Layer 4 of a small transformer language model trained on English Wikipedia (9 layers, counted from 0, width 64).
A neuron adds its activation times its output weights to the MLP's output. To switch it off is to set its activation to zero at one token and run the rest of the model.
A neuron's activation on a vector x is GELU(weights . x + bias), where the dot is the dot product.

Input weights of the MLP neurons that the questions are about. A number n stands for (n - 128) times 0.0056.
n8 (bias -0.089): 128, 145, 150, 181, 89, 123, 128, 139, 148, 114, 164, 116, 109, 121, 137, 142, 66, 83, 122, 218, 154, 150, 131, 217, 126, 57, 139, 104, 142, 85, 82, 104, 107, 49, 182, 156, 129, 85, 108, 184, 105, 111, 156, 195, 73, 200, 100, 127, 100, 136, 115, 150, 104, 107, 149, 112, 138, 140, 189, 141, 154, 138, 155, 160
n25 (bias -0.032): 111, 125, 77, 167, 134, 116, 193, 109, 85, 125, 96, 152, 151, 84, 168, 118, 137, 122, 151, 154, 127, 123, 136, 120, 101, 184, 144, 182, 91, 149, 137, 166, 103, 143, 103, 119, 157, 102, 109, 162, 106, 131, 152, 128, 145, 129, 189, 145, 138, 158, 166, 76, 105, 91, 94, 133, 41, 92, 126, 141, 131, 102, 101, 159
n26 (bias -0.014): 129, 140, 49, 173, 99, 128, 54, 116, 109, 123, 171, 64, 143, 191, 110, 161, 146, 171, 126, 104, 167, 72, 102, 99, 153, 105, 94, 160, 63, 125, 117, 119, 137, 148, 169, 139, 128, 103, 166, 112, 165, 136, 137, 100, 157, 183, 120, 189, 75, 101, 129, 75, 98, 160, 136, 169, 140, 111, 118, 149, 184, 164, 134, 107
n32 (bias -0.028): 113, 69, 154, 136, 120, 93, 93, 111, 81, 75, 107, 93, 113, 132, 188, 157, 121, 131, 168, 221, 130, 197, 156, 97, 145, 88, 99, 158, 86, 153, 133, 121, 125, 170, 121, 159, 139, 183, 117, 153, 132, 151, 205, 134, 147, 194, 108, 114, 123, 107, 144, 129, 138, 57, 120, 138, 88, 149, 220, 113, 124, 131, 107, 115
n35 (bias 0.014): 157, 143, 114, 114, 117, 150, 78, 149, 125, 73, 145, 123, 100, 87, 67, 150, 127, 52, 65, 212, 120, 123, 148, 178, 208, 128, 79, 139, 111, 141, 151, 128, 147, 169, 154, 152, 87, 130, 157, 133, 173, 74, 156, 101, 115, 158, 85, 109, 134, 126, 99, 171, 141, 129, 131, 124, 98, 126, 127, 125, 191, 108, 87, 140
n46 (bias -0.047): 131, 139, 101, 150, 127, 220, 93, 75, 137, 166, 55, 90, 158, 93, 113, 163, 120, 101, 117, 103, 125, 106, 166, 49, 100, 145, 148, 189, 88, 138, 85, 152, 168, 144, 100, 118, 150, 88, 163, 116, 211, 178, 151, 151, 176, 162, 66, 171, 62, 157, 182, 179, 120, 136, 144, 152, 126, 140, 140, 85, 151, 149, 89, 50
n64 (bias -0.024): 187, 104, 99, 79, 143, 127, 50, 134, 95, 109, 51, 131, 143, 125, 111, 161, 111, 123, 58, 144, 147, 136, 62, 172, 126, 178, 60, 119, 116, 153, 99, 172, 204, 141, 170, 108, 81, 111, 121, 85, 178, 130, 122, 147, 141, 125, 146, 91, 131, 82, 70, 135, 160, 161, 155, 152, 115, 121, 148, 190, 151, 156, 141, 160
n66 (bias -0.019): 136, 126, 168, 129, 122, 134, 123, 128, 90, 92, 135, 123, 122, 98, 109, 117, 114, 119, 116, 130, 125, 133, 75, 107, 150, 113, 103, 114, 87, 87, 89, 71, 141, 139, 155, 173, 95, 111, 118, 151, 135, 96, 158, 129, 188, 178, 125, 162, 45, 138, 129, 103, 210, 97, 90, 122, 152, 115, 212, 136, 175, 153, 54, 173
n83 (bias -0.015): 113, 141, 153, 65, 144, 128, 154, 190, 106, 137, 99, 158, 114, 119, 143, 94, 163, 180, 124, 158, 192, 164, 138, 153, 112, 77, 106, 148, 155, 136, 112, 152, 175, 113, 98, 97, 112, 107, 115, 173, 81, 110, 204, 116, 179, 172, 130, 130, 90, 116, 112, 98, 133, 132, 100, 113, 70, 120, 129, 181, 115, 78, 113, 163
n85 (bias -0.028): 96, 66, 148, 72, 131, 103, 131, 150, 185, 165, 109, 67, 103, 121, 164, 117, 120, 111, 164, 155, 114, 178, 82, 180, 153, 116, 101, 87, 135, 116, 92, 164, 149, 146, 93, 118, 173, 79, 79, 139, 127, 130, 183, 127, 155, 121, 161, 108, 125, 158, 89, 74, 155, 101, 114, 147, 99, 83, 141, 171, 158, 98, 138, 154
n89 (bias -0.074): 142, 70, 124, 120, 107, 140, 113, 106, 175, 69, 107, 51, 142, 131, 133, 150, 113, 192, 141, 89, 162, 166, 134, 118, 98, 135, 89, 163, 188, 7, 105, 179, 97, 138, 97, 138, 188, 65, 122, 192, 151, 116, 143, 163, 159, 148, 100, 123, 116, 114, 110, 145, 206, 102, 97, 127, 143, 93, 156, 151, 144, 140, 197, 73
n97 (bias 0.013): 128, 141, 91, 151, 145, 124, 76, 113, 87, 93, 124, 183, 187, 60, 143, 136, 144, 144, 149, 108, 125, 129, 105, 117, 92, 121, 141, 131, 87, 174, 151, 86, 156, 122, 189, 143, 98, 111, 154, 109, 168, 72, 144, 115, 126, 134, 126, 108, 82, 95, 115, 93, 143, 131, 120, 186, 163, 95, 150, 92, 126, 122, 104, 110
n101 (bias -0.036): 171, 103, 88, 107, 154, 144, 130, 124, 139, 90, 120, 155, 192, 152, 126, 108, 111, 119, 154, 100, 110, 196, 62, 86, 171, 158, 63, 197, 107, 145, 125, 164, 154, 105, 167, 118, 139, 101, 146, 145, 114, 110, 181, 164, 150, 138, 142, 175, 154, 114, 93, 129, 162, 136, 164, 155, 145, 101, 141, 107, 106, 144, 182, 98
n107 (bias -0.011): 108, 186, 106, 136, 156, 151, 159, 82, 65, 109, 151, 94, 178, 113, 110, 212, 158, 131, 94, 149, 123, 82, 200, 129, 141, 117, 162, 143, 99, 127, 144, 127, 121, 93, 188, 135, 110, 123, 143, 154, 138, 106, 121, 115, 178, 159, 113, 124, 115, 162, 177, 201, 99, 82, 128, 78, 125, 65, 105, 78, 185, 138, 72, 60
n112 (bias -0.020): 122, 132, 70, 170, 126, 120, 116, 135, 100, 142, 125, 146, 129, 142, 188, 83, 87, 124, 185, 37, 149, 174, 96, 76, 135, 70, 159, 129, 69, 114, 90, 92, 96, 164, 156, 162, 154, 136, 168, 180, 81, 166, 89, 124, 83, 120, 118, 146, 109, 109, 115, 53, 94, 121, 94, 174, 137, 126, 125, 96, 160, 164, 84, 127

Output weights of the MLP neurons that the questions are about. A number n stands for (n - 128) times 0.0035.
n8: 145, 167, 135, 185, 152, 138, 207, 214, 97, 147, 118, 133, 96, 78, 109, 149, 134, 119, 147, 148, 163, 151, 144, 55, 164, 177, 161, 149, 72, 105, 138, 147, 98, 135, 179, 145, 178, 161, 141, 97, 173, 89, 144, 80, 110, 159, 72, 119, 152, 155, 107, 59, 103, 127, 105, 59, 57, 44, 36, 180, 76, 139, 124, 132
n25: 159, 124, 163, 111, 130, 158, 147, 131, 58, 118, 157, 104, 113, 137, 118, 218, 89, 120, 157, 215, 136, 150, 74, 141, 135, 182, 68, 76, 72, 190, 99, 124, 62, 97, 78, 145, 128, 160, 189, 153, 172, 117, 142, 115, 101, 181, 157, 147, 153, 120, 105, 121, 47, 75, 107, 139, 55, 81, 156, 152, 89, 166, 178, 176
n26: 166, 110, 152, 180, 77, 127, 88, 115, 134, 128, 176, 109, 134, 177, 100, 197, 76, 85, 129, 146, 110, 102, 192, 115, 168, 155, 114, 137, 71, 144, 81, 130, 120, 182, 118, 163, 108, 181, 158, 131, 167, 135, 118, 135, 131, 171, 103, 150, 149, 58, 97, 169, 139, 94, 172, 90, 114, 87, 71, 38, 100, 140, 142, 107
n32: 124, 164, 128, 97, 139, 141, 168, 133, 161, 129, 165, 83, 111, 157, 155, 177, 125, 156, 137, 50, 154, 101, 137, 110, 115, 138, 139, 112, 183, 121, 117, 102, 150, 148, 150, 106, 108, 90, 126, 122, 105, 64, 108, 195, 90, 76, 80, 156, 141, 114, 124, 118, 90, 181, 68, 143, 185, 149, 123, 119, 102, 176, 124, 84
n35: 123, 109, 135, 70, 91, 152, 177, 110, 109, 147, 133, 229, 114, 77, 112, 146, 126, 143, 111, 106, 205, 67, 196, 130, 67, 130, 129, 123, 100, 186, 114, 107, 125, 192, 111, 168, 120, 152, 90, 86, 99, 137, 108, 92, 110, 113, 103, 98, 146, 139, 160, 164, 144, 138, 107, 137, 85, 163, 201, 87, 96, 147, 131, 182
n46: 135, 97, 71, 162, 180, 97, 168, 110, 35, 119, 86, 162, 87, 136, 153, 92, 78, 88, 111, 167, 165, 164, 125, 69, 200, 131, 58, 249, 118, 144, 153, 132, 198, 147, 174, 115, 82, 99, 132, 117, 124, 156, 108, 101, 95, 148, 128, 115, 113, 130, 151, 166, 183, 84, 167, 72, 107, 128, 195, 138, 70, 167, 80, 166
n64: 173, 132, 119, 157, 121, 116, 160, 86, 102, 80, 144, 11, 142, 120, 149, 141, 75, 109, 141, 139, 105, 121, 150, 152, 167, 158, 142, 125, 149, 155, 130, 132, 165, 219, 133, 191, 152, 104, 126, 110, 148, 171, 34, 135, 152, 137, 114, 159, 93, 101, 66, 138, 135, 119, 82, 202, 69, 151, 123, 131, 66, 163, 135, 54
n66: 172, 170, 129, 98, 142, 81, 130, 145, 107, 156, 118, 114, 186, 172, 192, 55, 156, 223, 79, 107, 160, 154, 132, 80, 84, 96, 160, 127, 151, 109, 147, 128, 93, 157, 89, 116, 131, 63, 160, 192, 139, 99, 143, 100, 92, 104, 141, 94, 179, 114, 166, 104, 97, 124, 107, 168, 115, 194, 76, 172, 74, 150, 122, 103
n83: 23, 125, 122, 97, 143, 133, 176, 142, 139, 167, 117, 111, 137, 156, 138, 158, 100, 115, 127, 108, 155, 157, 138, 167, 135, 127, 128, 85, 141, 104, 50, 148, 150, 72, 108, 120, 123, 194, 130, 130, 104, 74, 96, 107, 133, 92, 139, 145, 132, 118, 151, 155, 165, 131, 158, 85, 152, 139, 130, 109, 114, 169, 116, 139
n85: 116, 131, 127, 156, 164, 149, 95, 135, 76, 152, 144, 161, 114, 109, 128, 72, 89, 67, 196, 97, 149, 87, 214, 147, 106, 140, 136, 178, 75, 142, 152, 143, 113, 180, 223, 169, 81, 134, 89, 84, 132, 109, 154, 92, 149, 170, 123, 136, 145, 95, 156, 67, 118, 118, 154, 133, 121, 135, 99, 66, 80, 70, 163, 99
n89: 147, 128, 149, 12, 98, 88, 94, 159, 109, 158, 104, 182, 144, 109, 139, 142, 154, 117, 146, 121, 125, 157, 67, 85, 107, 143, 141, 146, 112, 232, 146, 106, 134, 128, 220, 109, 94, 135, 162, 94, 121, 94, 82, 118, 66, 148, 140, 100, 92, 116, 198, 136, 93, 106, 149, 158, 185, 152, 124, 128, 180, 77, 67, 209
n97: 90, 149, 113, 118, 124, 138, 138, 118, 111, 126, 172, 149, 110, 161, 156, 134, 59, 159, 76, 157, 129, 128, 177, 68, 166, 104, 118, 107, 124, 123, 149, 131, 60, 137, 123, 141, 129, 139, 91, 176, 102, 126, 86, 126, 135, 158, 124, 164, 153, 117, 153, 174, 136, 144, 142, 87, 121, 128, 86, 149, 96, 135, 139, 82
n101: 117, 166, 169, 93, 98, 111, 104, 177, 62, 193, 164, 153, 76, 183, 128, 94, 83, 174, 166, 165, 35, 111, 170, 136, 123, 130, 171, 177, 98, 138, 95, 168, 96, 143, 129, 168, 126, 169, 78, 137, 96, 104, 184, 125, 111, 136, 104, 117, 104, 115, 165, 123, 134, 88, 88, 89, 138, 133, 199, 171, 120, 101, 82, 90
n107: 81, 124, 158, 174, 49, 143, 108, 139, 126, 177, 120, 161, 61, 143, 96, 226, 108, 164, 189, 138, 125, 146, 116, 119, 57, 168, 103, 83, 138, 170, 118, 159, 127, 107, 100, 161, 74, 144, 132, 135, 115, 100, 118, 115, 152, 169, 136, 143, 72, 169, 61, 183, 109, 116, 183, 117, 97, 132, 78, 166, 138, 160, 144, 79
n112: 94, 184, 89, 139, 120, 109, 222, 100, 116, 143, 171, 79, 146, 187, 144, 176, 121, 138, 111, 135, 103, 118, 86, 192, 99, 116, 181, 141, 105, 108, 152, 127, 122, 152, 84, 144, 113, 109, 81, 148, 157, 95, 80, 109, 136, 99, 137, 150, 136, 144, 106, 179, 180, 179, 112, 105, 131, 144, 134, 153, 68, 150, 154, 22

Each question names a token from some text and the token that comes next. It shows the vector x that enters the MLP there. A number n stands for (n - 128) times 0.024.

Then comes g, the gradient of the next token's log-probability with respect to the MLP's output, scaled to length 1. A neuron's effect is roughly proportional to its activation times (output weights . g). A number n stands for (n - 128) times 0.0034.

"av", then "or"
x: 119, 159, 153, 95, 157, 172, 46, 112, 94, 108, 141, 145, 150, 185, 53, 112, 123, 120, 194, 168, 152, 111, 86, 128, 191, 105, 142, 119, 136, 180, 202, 111, 73, 122, 97, 207, 148, 109, 99, 80, 101, 122, 11, 112, 132, 123, 123, 146, 169, 112, 169, 134, 146, 102, 52, 102, 141, 186, 80, 173, 90, 149, 130, 129
g: 137, 152, 96, 98, 125, 131, 134, 67, 69, 194, 118, 58, 117, 188, 136, 126, 176, 126, 96, 123, 102, 120, 133, 59, 135, 143, 136, 56, 134, 159, 165, 116, 173, 99, 118, 139, 146, 93, 120, 182, 160, 212, 192, 94, 179, 121, 77, 91, 154, 66, 90, 158, 190, 113, 151, 79, 147, 163, 91, 144, 96, 133, 145, 152
Which neuron, switched off, raises the next token's probability most? n66

"album", then ", "
x: 70, 133, 182, 103, 128, 151, 76, 99, 111, 129, 181, 153, 140, 178, 132, 127, 78, 133, 184, 223, 97, 112, 94, 132, 118, 99, 127, 126, 131, 222, 122, 192, 142, 88, 114, 169, 115, 98, 81, 54, 136, 130, 15, 94, 164, 126, 90, 135, 178, 132, 140, 133, 137, 115, 55, 124, 107, 171, 61, 177, 119, 134, 154, 173
g: 155, 164, 140, 146, 60, 118, 98, 53, 131, 137, 137, 134, 98, 96, 107, 74, 112, 151, 163, 122, 123, 163, 160, 195, 20, 191, 121, 127, 208, 116, 137, 136, 144, 176, 164, 87, 146, 166, 122, 103, 99, 203, 139, 156, 165, 165, 126, 103, 90, 88, 70, 127, 119, 120, 183, 120, 100, 128, 60, 123, 107, 150, 149, 99
Switching off which neuron hurts the next token most? n64

"ire ", then "to "
x: 70, 124, 180, 121, 125, 172, 97, 106, 93, 135, 171, 168, 148, 163, 112, 100, 78, 174, 211, 118, 154, 98, 52, 136, 97, 91, 124, 131, 135, 177, 148, 97, 90, 100, 93, 215, 135, 107, 112, 99, 136, 118, 42, 93, 154, 164, 122, 169, 161, 129, 116, 145, 154, 107, 48, 98, 126, 193, 64, 169, 93, 151, 173, 154
g: 156, 74, 137, 167, 150, 126, 131, 62, 195, 140, 123, 166, 128, 114, 200, 136, 35, 150, 118, 68, 134, 125, 117, 72, 87, 125, 103, 120, 162, 168, 98, 124, 149, 137, 106, 126, 91, 141, 145, 181, 170, 136, 105, 92, 188, 188, 160, 174, 146, 29, 130, 99, 158, 89, 159, 82, 112, 79, 142, 109, 146, 143, 99, 170
Switching off which neuron hurts the next token most? n26

"St", then "and "
x: 95, 155, 140, 74, 126, 164, 73, 146, 99, 141, 167, 115, 150, 154, 113, 113, 84, 115, 227, 153, 111, 143, 90, 102, 167, 140, 143, 125, 112, 213, 199, 124, 96, 98, 82, 165, 132, 104, 128, 55, 137, 126, 42, 115, 142, 84, 100, 186, 178, 158, 146, 160, 133, 136, 39, 107, 110, 175, 88, 168, 82, 107, 165, 120
g: 141, 112, 203, 163, 112, 164, 153, 120, 92, 162, 92, 97, 147, 106, 152, 99, 116, 177, 177, 72, 75, 101, 105, 231, 110, 179, 123, 90, 96, 91, 109, 114, 142, 127, 114, 106, 151, 145, 106, 68, 169, 134, 185, 98, 153, 177, 166, 121, 95, 110, 94, 86, 63, 74, 165, 154, 131, 72, 199, 153, 133, 160, 119, 143
Which two neurons, each switched off alone, lower its probability most, in order? n97, n46

". ", then "1 "
x: 107, 144, 149, 101, 150, 164, 91, 94, 138, 125, 169, 148, 151, 155, 120, 98, 55, 155, 233, 154, 154, 83, 115, 117, 149, 128, 131, 94, 125, 223, 123, 97, 110, 82, 78, 153, 155, 150, 90, 51, 114, 108, 93, 137, 169, 110, 71, 151, 154, 119, 101, 166, 200, 94, 94, 93, 127, 179, 82, 164, 98, 159, 152, 101
g: 155, 130, 93, 84, 148, 159, 209, 141, 60, 101, 117, 169, 96, 67, 139, 165, 126, 161, 145, 93, 133, 114, 145, 99, 173, 103, 174, 153, 167, 71, 144, 124, 81, 176, 128, 123, 91, 136, 103, 103, 112, 193, 109, 48, 161, 185, 163, 149, 126, 135, 70, 128, 159, 119, 118, 79, 109, 187, 120, 140, 131, 153, 34, 169
Which neuron, switched off, raises the next token's probability most? n46

"\": ", then "202"
x: 101, 129, 186, 125, 132, 156, 85, 122, 105, 108, 201, 155, 140, 145, 142, 61, 53, 160, 204, 201, 146, 75, 142, 134, 112, 92, 152, 132, 141, 193, 107, 115, 111, 91, 89, 164, 131, 125, 71, 66, 121, 119, 70, 108, 164, 76, 54, 135, 152, 143, 127, 148, 211, 121, 75, 130, 140, 164, 95, 157, 111, 172, 167, 109
g: 127, 121, 135, 134, 144, 152, 102, 122, 104, 65, 75, 163, 85, 132, 184, 157, 191, 95, 70, 121, 125, 129, 156, 100, 107, 128, 208, 180, 155, 107, 66, 106, 96, 81, 158, 196, 143, 140, 190, 106, 118, 122, 126, 79, 156, 89, 143, 161, 181, 136, 130, 166, 110, 51, 118, 161, 145, 107, 154, 128, 130, 52, 79, 192
Which two neurons, each switched off alone, lower its probability most, in order? n112, n107

"Med", then "ia"
x: 43, 166, 151, 98, 151, 196, 70, 94, 119, 106, 179, 165, 122, 166, 70, 128, 121, 108, 200, 189, 90, 116, 76, 117, 124, 104, 181, 153, 155, 210, 159, 118, 112, 103, 116, 132, 149, 112, 119, 89, 109, 127, 49, 110, 182, 117, 103, 119, 182, 128, 160, 118, 152, 113, 41, 114, 141, 187, 83, 179, 102, 68, 140, 131
g: 120, 131, 208, 139, 149, 137, 128, 97, 101, 110, 141, 108, 153, 131, 136, 109, 120, 108, 62, 172, 72, 62, 192, 152, 117, 133, 153, 120, 114, 86, 162, 157, 137, 117, 47, 129, 165, 159, 106, 82, 143, 71, 105, 203, 153, 173, 170, 138, 115, 77, 204, 94, 145, 35, 101, 111, 118, 153, 200, 139, 140, 121, 129, 134
Which neuron, switched off, raises the next token's probability most? n101

"Be", then "at "
x: 85, 158, 161, 92, 120, 172, 99, 125, 106, 127, 174, 141, 157, 151, 122, 101, 101, 82, 216, 166, 96, 134, 41, 109, 106, 102, 157, 127, 142, 192, 225, 102, 59, 125, 118, 161, 114, 109, 119, 97, 155, 142, 43, 94, 161, 116, 94, 160, 195, 120, 132, 153, 159, 143, 29, 89, 135, 162, 99, 175, 114, 103, 158, 125
g: 104, 123, 127, 123, 39, 94, 140, 108, 72, 99, 125, 128, 119, 82, 183, 103, 104, 158, 107, 88, 114, 151, 81, 194, 130, 179, 134, 117, 173, 116, 104, 193, 86, 92, 76, 114, 74, 103, 141, 103, 143, 195, 157, 186, 196, 169, 142, 124, 112, 151, 137, 158, 151, 185, 162, 166, 144, 122, 31, 141, 148, 93, 133, 146
Which neuron, switched off, raises the next token's probability most? n107

"football ", then "player "
x: 76, 109, 175, 96, 154, 188, 32, 116, 103, 144, 159, 160, 143, 159, 139, 121, 106, 173, 220, 153, 99, 101, 75, 154, 92, 122, 136, 111, 145, 195, 113, 120, 113, 101, 112, 166, 127, 111, 127, 31, 104, 117, 74, 104, 172, 115, 107, 177, 159, 135, 133, 141, 135, 90, 64, 81, 138, 189, 86, 162, 135, 92, 158, 186
g: 90, 80, 103, 108, 177, 116, 138, 168, 176, 97, 114, 184, 130, 176, 120, 8, 146, 60, 169, 197, 123, 82, 89, 123, 104, 87, 135, 153, 141, 83, 142, 140, 118, 172, 168, 114, 161, 114, 192, 140, 82, 106, 104, 76, 162, 88, 91, 112, 125, 192, 168, 181, 121, 141, 90, 152, 152, 136, 112, 148, 145, 96, 152, 121
Which two neurons, each switched off alone, lower its probability most, in order? n25, n26

"ac", then "le"
x: 94, 125, 163, 90, 136, 159, 74, 135, 146, 113, 158, 132, 160, 177, 68, 98, 94, 111, 202, 184, 140, 108, 95, 144, 147, 118, 124, 120, 131, 178, 181, 110, 123, 113, 85, 216, 144, 107, 138, 57, 103, 121, 16, 121, 142, 90, 134, 126, 180, 123, 124, 140, 177, 123, 51, 73, 94, 204, 52, 196, 152, 130, 139, 128
g: 176, 91, 145, 168, 140, 96, 93, 167, 142, 169, 136, 150, 68, 168, 114, 171, 85, 166, 138, 126, 119, 200, 131, 112, 94, 144, 98, 163, 154, 98, 150, 147, 125, 138, 136, 121, 151, 216, 163, 85, 182, 76, 98, 71, 92, 166, 53, 95, 134, 165, 157, 137, 54, 56, 104, 103, 84, 139, 138, 162, 108, 74, 135, 156
Which neuron, switched off, raises the next token's probability most? n8

"cr", then "u"
x: 110, 119, 162, 90, 146, 187, 95, 99, 88, 105, 165, 127, 145, 183, 75, 80, 79, 134, 198, 203, 119, 133, 69, 147, 145, 128, 129, 112, 116, 209, 173, 90, 136, 113, 81, 155, 137, 103, 106, 32, 129, 108, 52, 176, 136, 71, 135, 138, 154, 114, 160, 174, 146, 128, 67, 94, 147, 149, 105, 190, 102, 103, 208, 132
g: 91, 124, 107, 120, 158, 116, 172, 101, 173, 44, 115, 86, 161, 190, 92, 142, 153, 36, 106, 160, 179, 108, 150, 120, 97, 119, 129, 110, 113, 128, 102, 166, 188, 155, 93, 134, 97, 135, 76, 194, 123, 91, 86, 68, 129, 97, 186, 172, 202, 161, 130, 116, 196, 124, 116, 135, 115, 132, 133, 97, 162, 114, 182, 85
Switching off which neuron hurts the next token most? n64

", ", then "Texas"
x: 111, 108, 187, 124, 131, 166, 78, 127, 112, 89, 188, 148, 143, 158, 125, 95, 65, 179, 233, 165, 134, 84, 90, 91, 121, 123, 136, 149, 137, 197, 102, 90, 111, 77, 99, 169, 153, 131, 87, 64, 117, 119, 104, 130, 186, 80, 91, 143, 146, 107, 114, 159, 182, 94, 99, 75, 144, 186, 102, 158, 93, 179, 141, 133
g: 188, 139, 44, 131, 140, 148, 115, 120, 56, 132, 157, 47, 108, 166, 168, 108, 221, 85, 117, 187, 104, 158, 144, 132, 108, 134, 176, 152, 113, 111, 113, 96, 149, 78, 137, 141, 103, 141, 127, 169, 159, 90, 154, 174, 129, 104, 86, 153, 203, 109, 171, 144, 101, 72, 113, 165, 165, 128, 131, 70, 95, 73, 143, 96
Which two neurons, each switched off alone, lower its probability most, in order? n66, n32

"their ", then "second "
x: 67, 135, 164, 72, 155, 160, 36, 101, 113, 156, 172, 169, 126, 157, 155, 108, 75, 209, 202, 176, 141, 128, 78, 88, 120, 100, 99, 115, 120, 235, 83, 116, 132, 110, 113, 174, 132, 98, 111, 72, 114, 109, 41, 148, 167, 117, 97, 136, 173, 132, 135, 143, 142, 101, 76, 112, 152, 140, 82, 143, 125, 133, 181, 159
g: 115, 130, 37, 111, 138, 102, 153, 131, 165, 99, 127, 157, 120, 74, 110, 118, 189, 90, 91, 177, 106, 118, 141, 153, 216, 124, 122, 168, 114, 185, 94, 144, 144, 185, 181, 96, 99, 84, 99, 96, 185, 133, 97, 95, 142, 94, 113, 184, 157, 191, 118, 126, 96, 116, 175, 138, 119, 100, 54, 65, 130, 112, 178, 171
Switching off which neuron hurts the next token most? n85

"took ", then "some "
x: 95, 132, 188, 73, 108, 185, 81, 101, 111, 129, 170, 151, 130, 121, 159, 95, 98, 110, 208, 138, 142, 124, 41, 99, 137, 121, 124, 92, 133, 250, 121, 89, 122, 82, 129, 143, 124, 89, 117, 42, 163, 108, 55, 130, 117, 121, 126, 146, 155, 134, 144, 179, 184, 97, 110, 98, 158, 214, 76, 168, 129, 120, 162, 140
g: 178, 153, 189, 173, 127, 71, 128, 108, 98, 80, 102, 145, 138, 114, 176, 189, 41, 214, 160, 93, 112, 95, 82, 99, 147, 106, 118, 171, 184, 88, 90, 134, 156, 92, 106, 104, 133, 162, 92, 166, 154, 110, 150, 142, 50, 186, 118, 106, 107, 114, 118, 110, 130, 106, 156, 148, 124, 140, 171, 153, 114, 195, 69, 105
Which neuron, switched off, raises the next token's probability most? n46

": ", then "Year"
x: 93, 140, 170, 106, 118, 182, 101, 118, 107, 119, 205, 133, 131, 169, 132, 73, 67, 169, 208, 171, 168, 83, 117, 137, 109, 85, 149, 139, 133, 202, 108, 100, 136, 64, 87, 150, 151, 117, 66, 88, 130, 107, 84, 106, 176, 93, 71, 138, 144, 144, 104, 156, 181, 97, 75, 115, 124, 169, 91, 180, 107, 190, 168, 111
g: 141, 175, 152, 59, 130, 65, 154, 96, 136, 144, 140, 70, 184, 130, 160, 89, 164, 136, 103, 135, 125, 182, 200, 183, 118, 59, 172, 159, 64, 69, 83, 151, 190, 149, 136, 100, 133, 122, 159, 133, 107, 129, 161, 136, 178, 111, 128, 127, 65, 163, 104, 105, 91, 193, 92, 174, 119, 102, 151, 77, 124, 117, 98, 88
Switching off which neuron hurts the next token most? n107

"album ", then "name"
x: 56, 137, 195, 122, 115, 145, 102, 111, 82, 123, 188, 152, 141, 163, 159, 109, 50, 172, 213, 168, 107, 103, 94, 119, 89, 115, 140, 116, 139, 203, 108, 123, 138, 77, 105, 180, 132, 121, 70, 61, 124, 117, 56, 120, 178, 130, 100, 122, 153, 113, 122, 167, 148, 112, 58, 116, 148, 144, 60, 215, 145, 151, 148, 156
g: 50, 135, 146, 133, 167, 222, 48, 100, 118, 125, 62, 138, 84, 128, 104, 177, 117, 184, 133, 159, 180, 142, 127, 93, 108, 102, 105, 83, 174, 164, 149, 100, 137, 137, 157, 100, 113, 126, 161, 143, 68, 162, 142, 164, 165, 112, 118, 86, 96, 85, 132, 131, 127, 108, 128, 110, 125, 181, 163, 136, 140, 73, 81, 229
Which two neurons, each switched off alone, lower its probability most, in order? n112, n64

"Bar", then "r "
x: 73, 134, 154, 120, 130, 172, 103, 130, 139, 104, 165, 112, 167, 187, 76, 93, 101, 111, 217, 165, 84, 107, 91, 119, 127, 107, 140, 144, 129, 227, 181, 82, 94, 111, 99, 161, 145, 104, 126, 100, 152, 122, 64, 118, 126, 115, 112, 156, 186, 82, 168, 144, 126, 135, 32, 58, 148, 204, 81, 169, 104, 104, 152, 154
g: 195, 110, 131, 130, 134, 121, 184, 94, 108, 139, 139, 126, 87, 162, 115, 112, 158, 84, 115, 146, 158, 119, 96, 143, 185, 170, 118, 175, 137, 197, 139, 134, 150, 92, 191, 121, 158, 143, 99, 58, 173, 149, 111, 63, 110, 106, 89, 66, 127, 177, 48, 77, 55, 138, 126, 69, 166, 181, 133, 138, 136, 173, 131, 75
Switching off which neuron hurts the next token most? n97

"from ", then "Georg"
x: 117, 121, 158, 105, 126, 171, 85, 57, 106, 118, 162, 152, 148, 147, 181, 119, 50, 158, 212, 179, 126, 130, 63, 77, 101, 126, 146, 172, 133, 224, 132, 84, 106, 99, 114, 183, 131, 93, 111, 63, 128, 113, 75, 138, 150, 119, 94, 132, 159, 122, 122, 170, 163, 79, 75, 104, 148, 200, 54, 164, 121, 153, 149, 123
g: 110, 213, 103, 151, 128, 130, 214, 147, 134, 139, 143, 94, 143, 55, 148, 125, 84, 147, 173, 147, 127, 152, 161, 141, 171, 192, 158, 163, 122, 156, 124, 129, 119, 169, 114, 120, 111, 157, 135, 95, 107, 125, 83, 170, 158, 93, 67, 123, 14, 23, 145, 161, 135, 96, 127, 94, 111, 130, 120, 152, 87, 97, 97, 134
Switching off which neuron hurts the next token most? n101

"'", then "back"
x: 146, 136, 129, 69, 172, 153, 70, 130, 147, 160, 138, 137, 145, 189, 145, 99, 63, 169, 207, 164, 176, 107, 87, 81, 153, 95, 79, 148, 138, 212, 113, 78, 120, 127, 94, 154, 137, 98, 99, 63, 103, 118, 50, 111, 159, 74, 108, 143, 189, 141, 118, 179, 148, 129, 78, 102, 119, 143, 92, 141, 71, 157, 198, 131
g: 130, 73, 148, 87, 155, 120, 62, 164, 174, 139, 123, 152, 80, 90, 118, 125, 145, 102, 151, 126, 99, 149, 112, 58, 98, 46, 134, 63, 122, 106, 164, 112, 182, 103, 191, 131, 182, 116, 98, 97, 108, 98, 172, 138, 114, 146, 137, 141, 133, 139, 233, 117, 128, 90, 116, 125, 91, 118, 166, 150, 170, 148, 155, 231
Which neuron, switched off, raises the next token's probability most? n64

"given ", then "the "
x: 104, 123, 194, 77, 164, 164, 81, 101, 126, 138, 155, 172, 95, 134, 166, 86, 67, 131, 220, 171, 141, 79, 75, 92, 102, 113, 128, 97, 168, 246, 111, 113, 111, 88, 122, 132, 128, 79, 96, 101, 122, 125, 40, 117, 152, 126, 131, 138, 171, 139, 129, 170, 172, 116, 102, 98, 156, 169, 69, 194, 113, 101, 148, 148
g: 191, 107, 139, 121, 89, 132, 150, 92, 61, 77, 114, 84, 209, 147, 142, 170, 74, 162, 133, 92, 143, 135, 121, 109, 84, 93, 90, 191, 159, 126, 111, 120, 111, 119, 174, 157, 152, 106, 105, 164, 55, 103, 126, 165, 105, 182, 123, 93, 97, 156, 97, 140, 77, 177, 171, 184, 184, 191, 124, 143, 147, 141, 89, 65
Switching off which neuron hurts the next token most? n8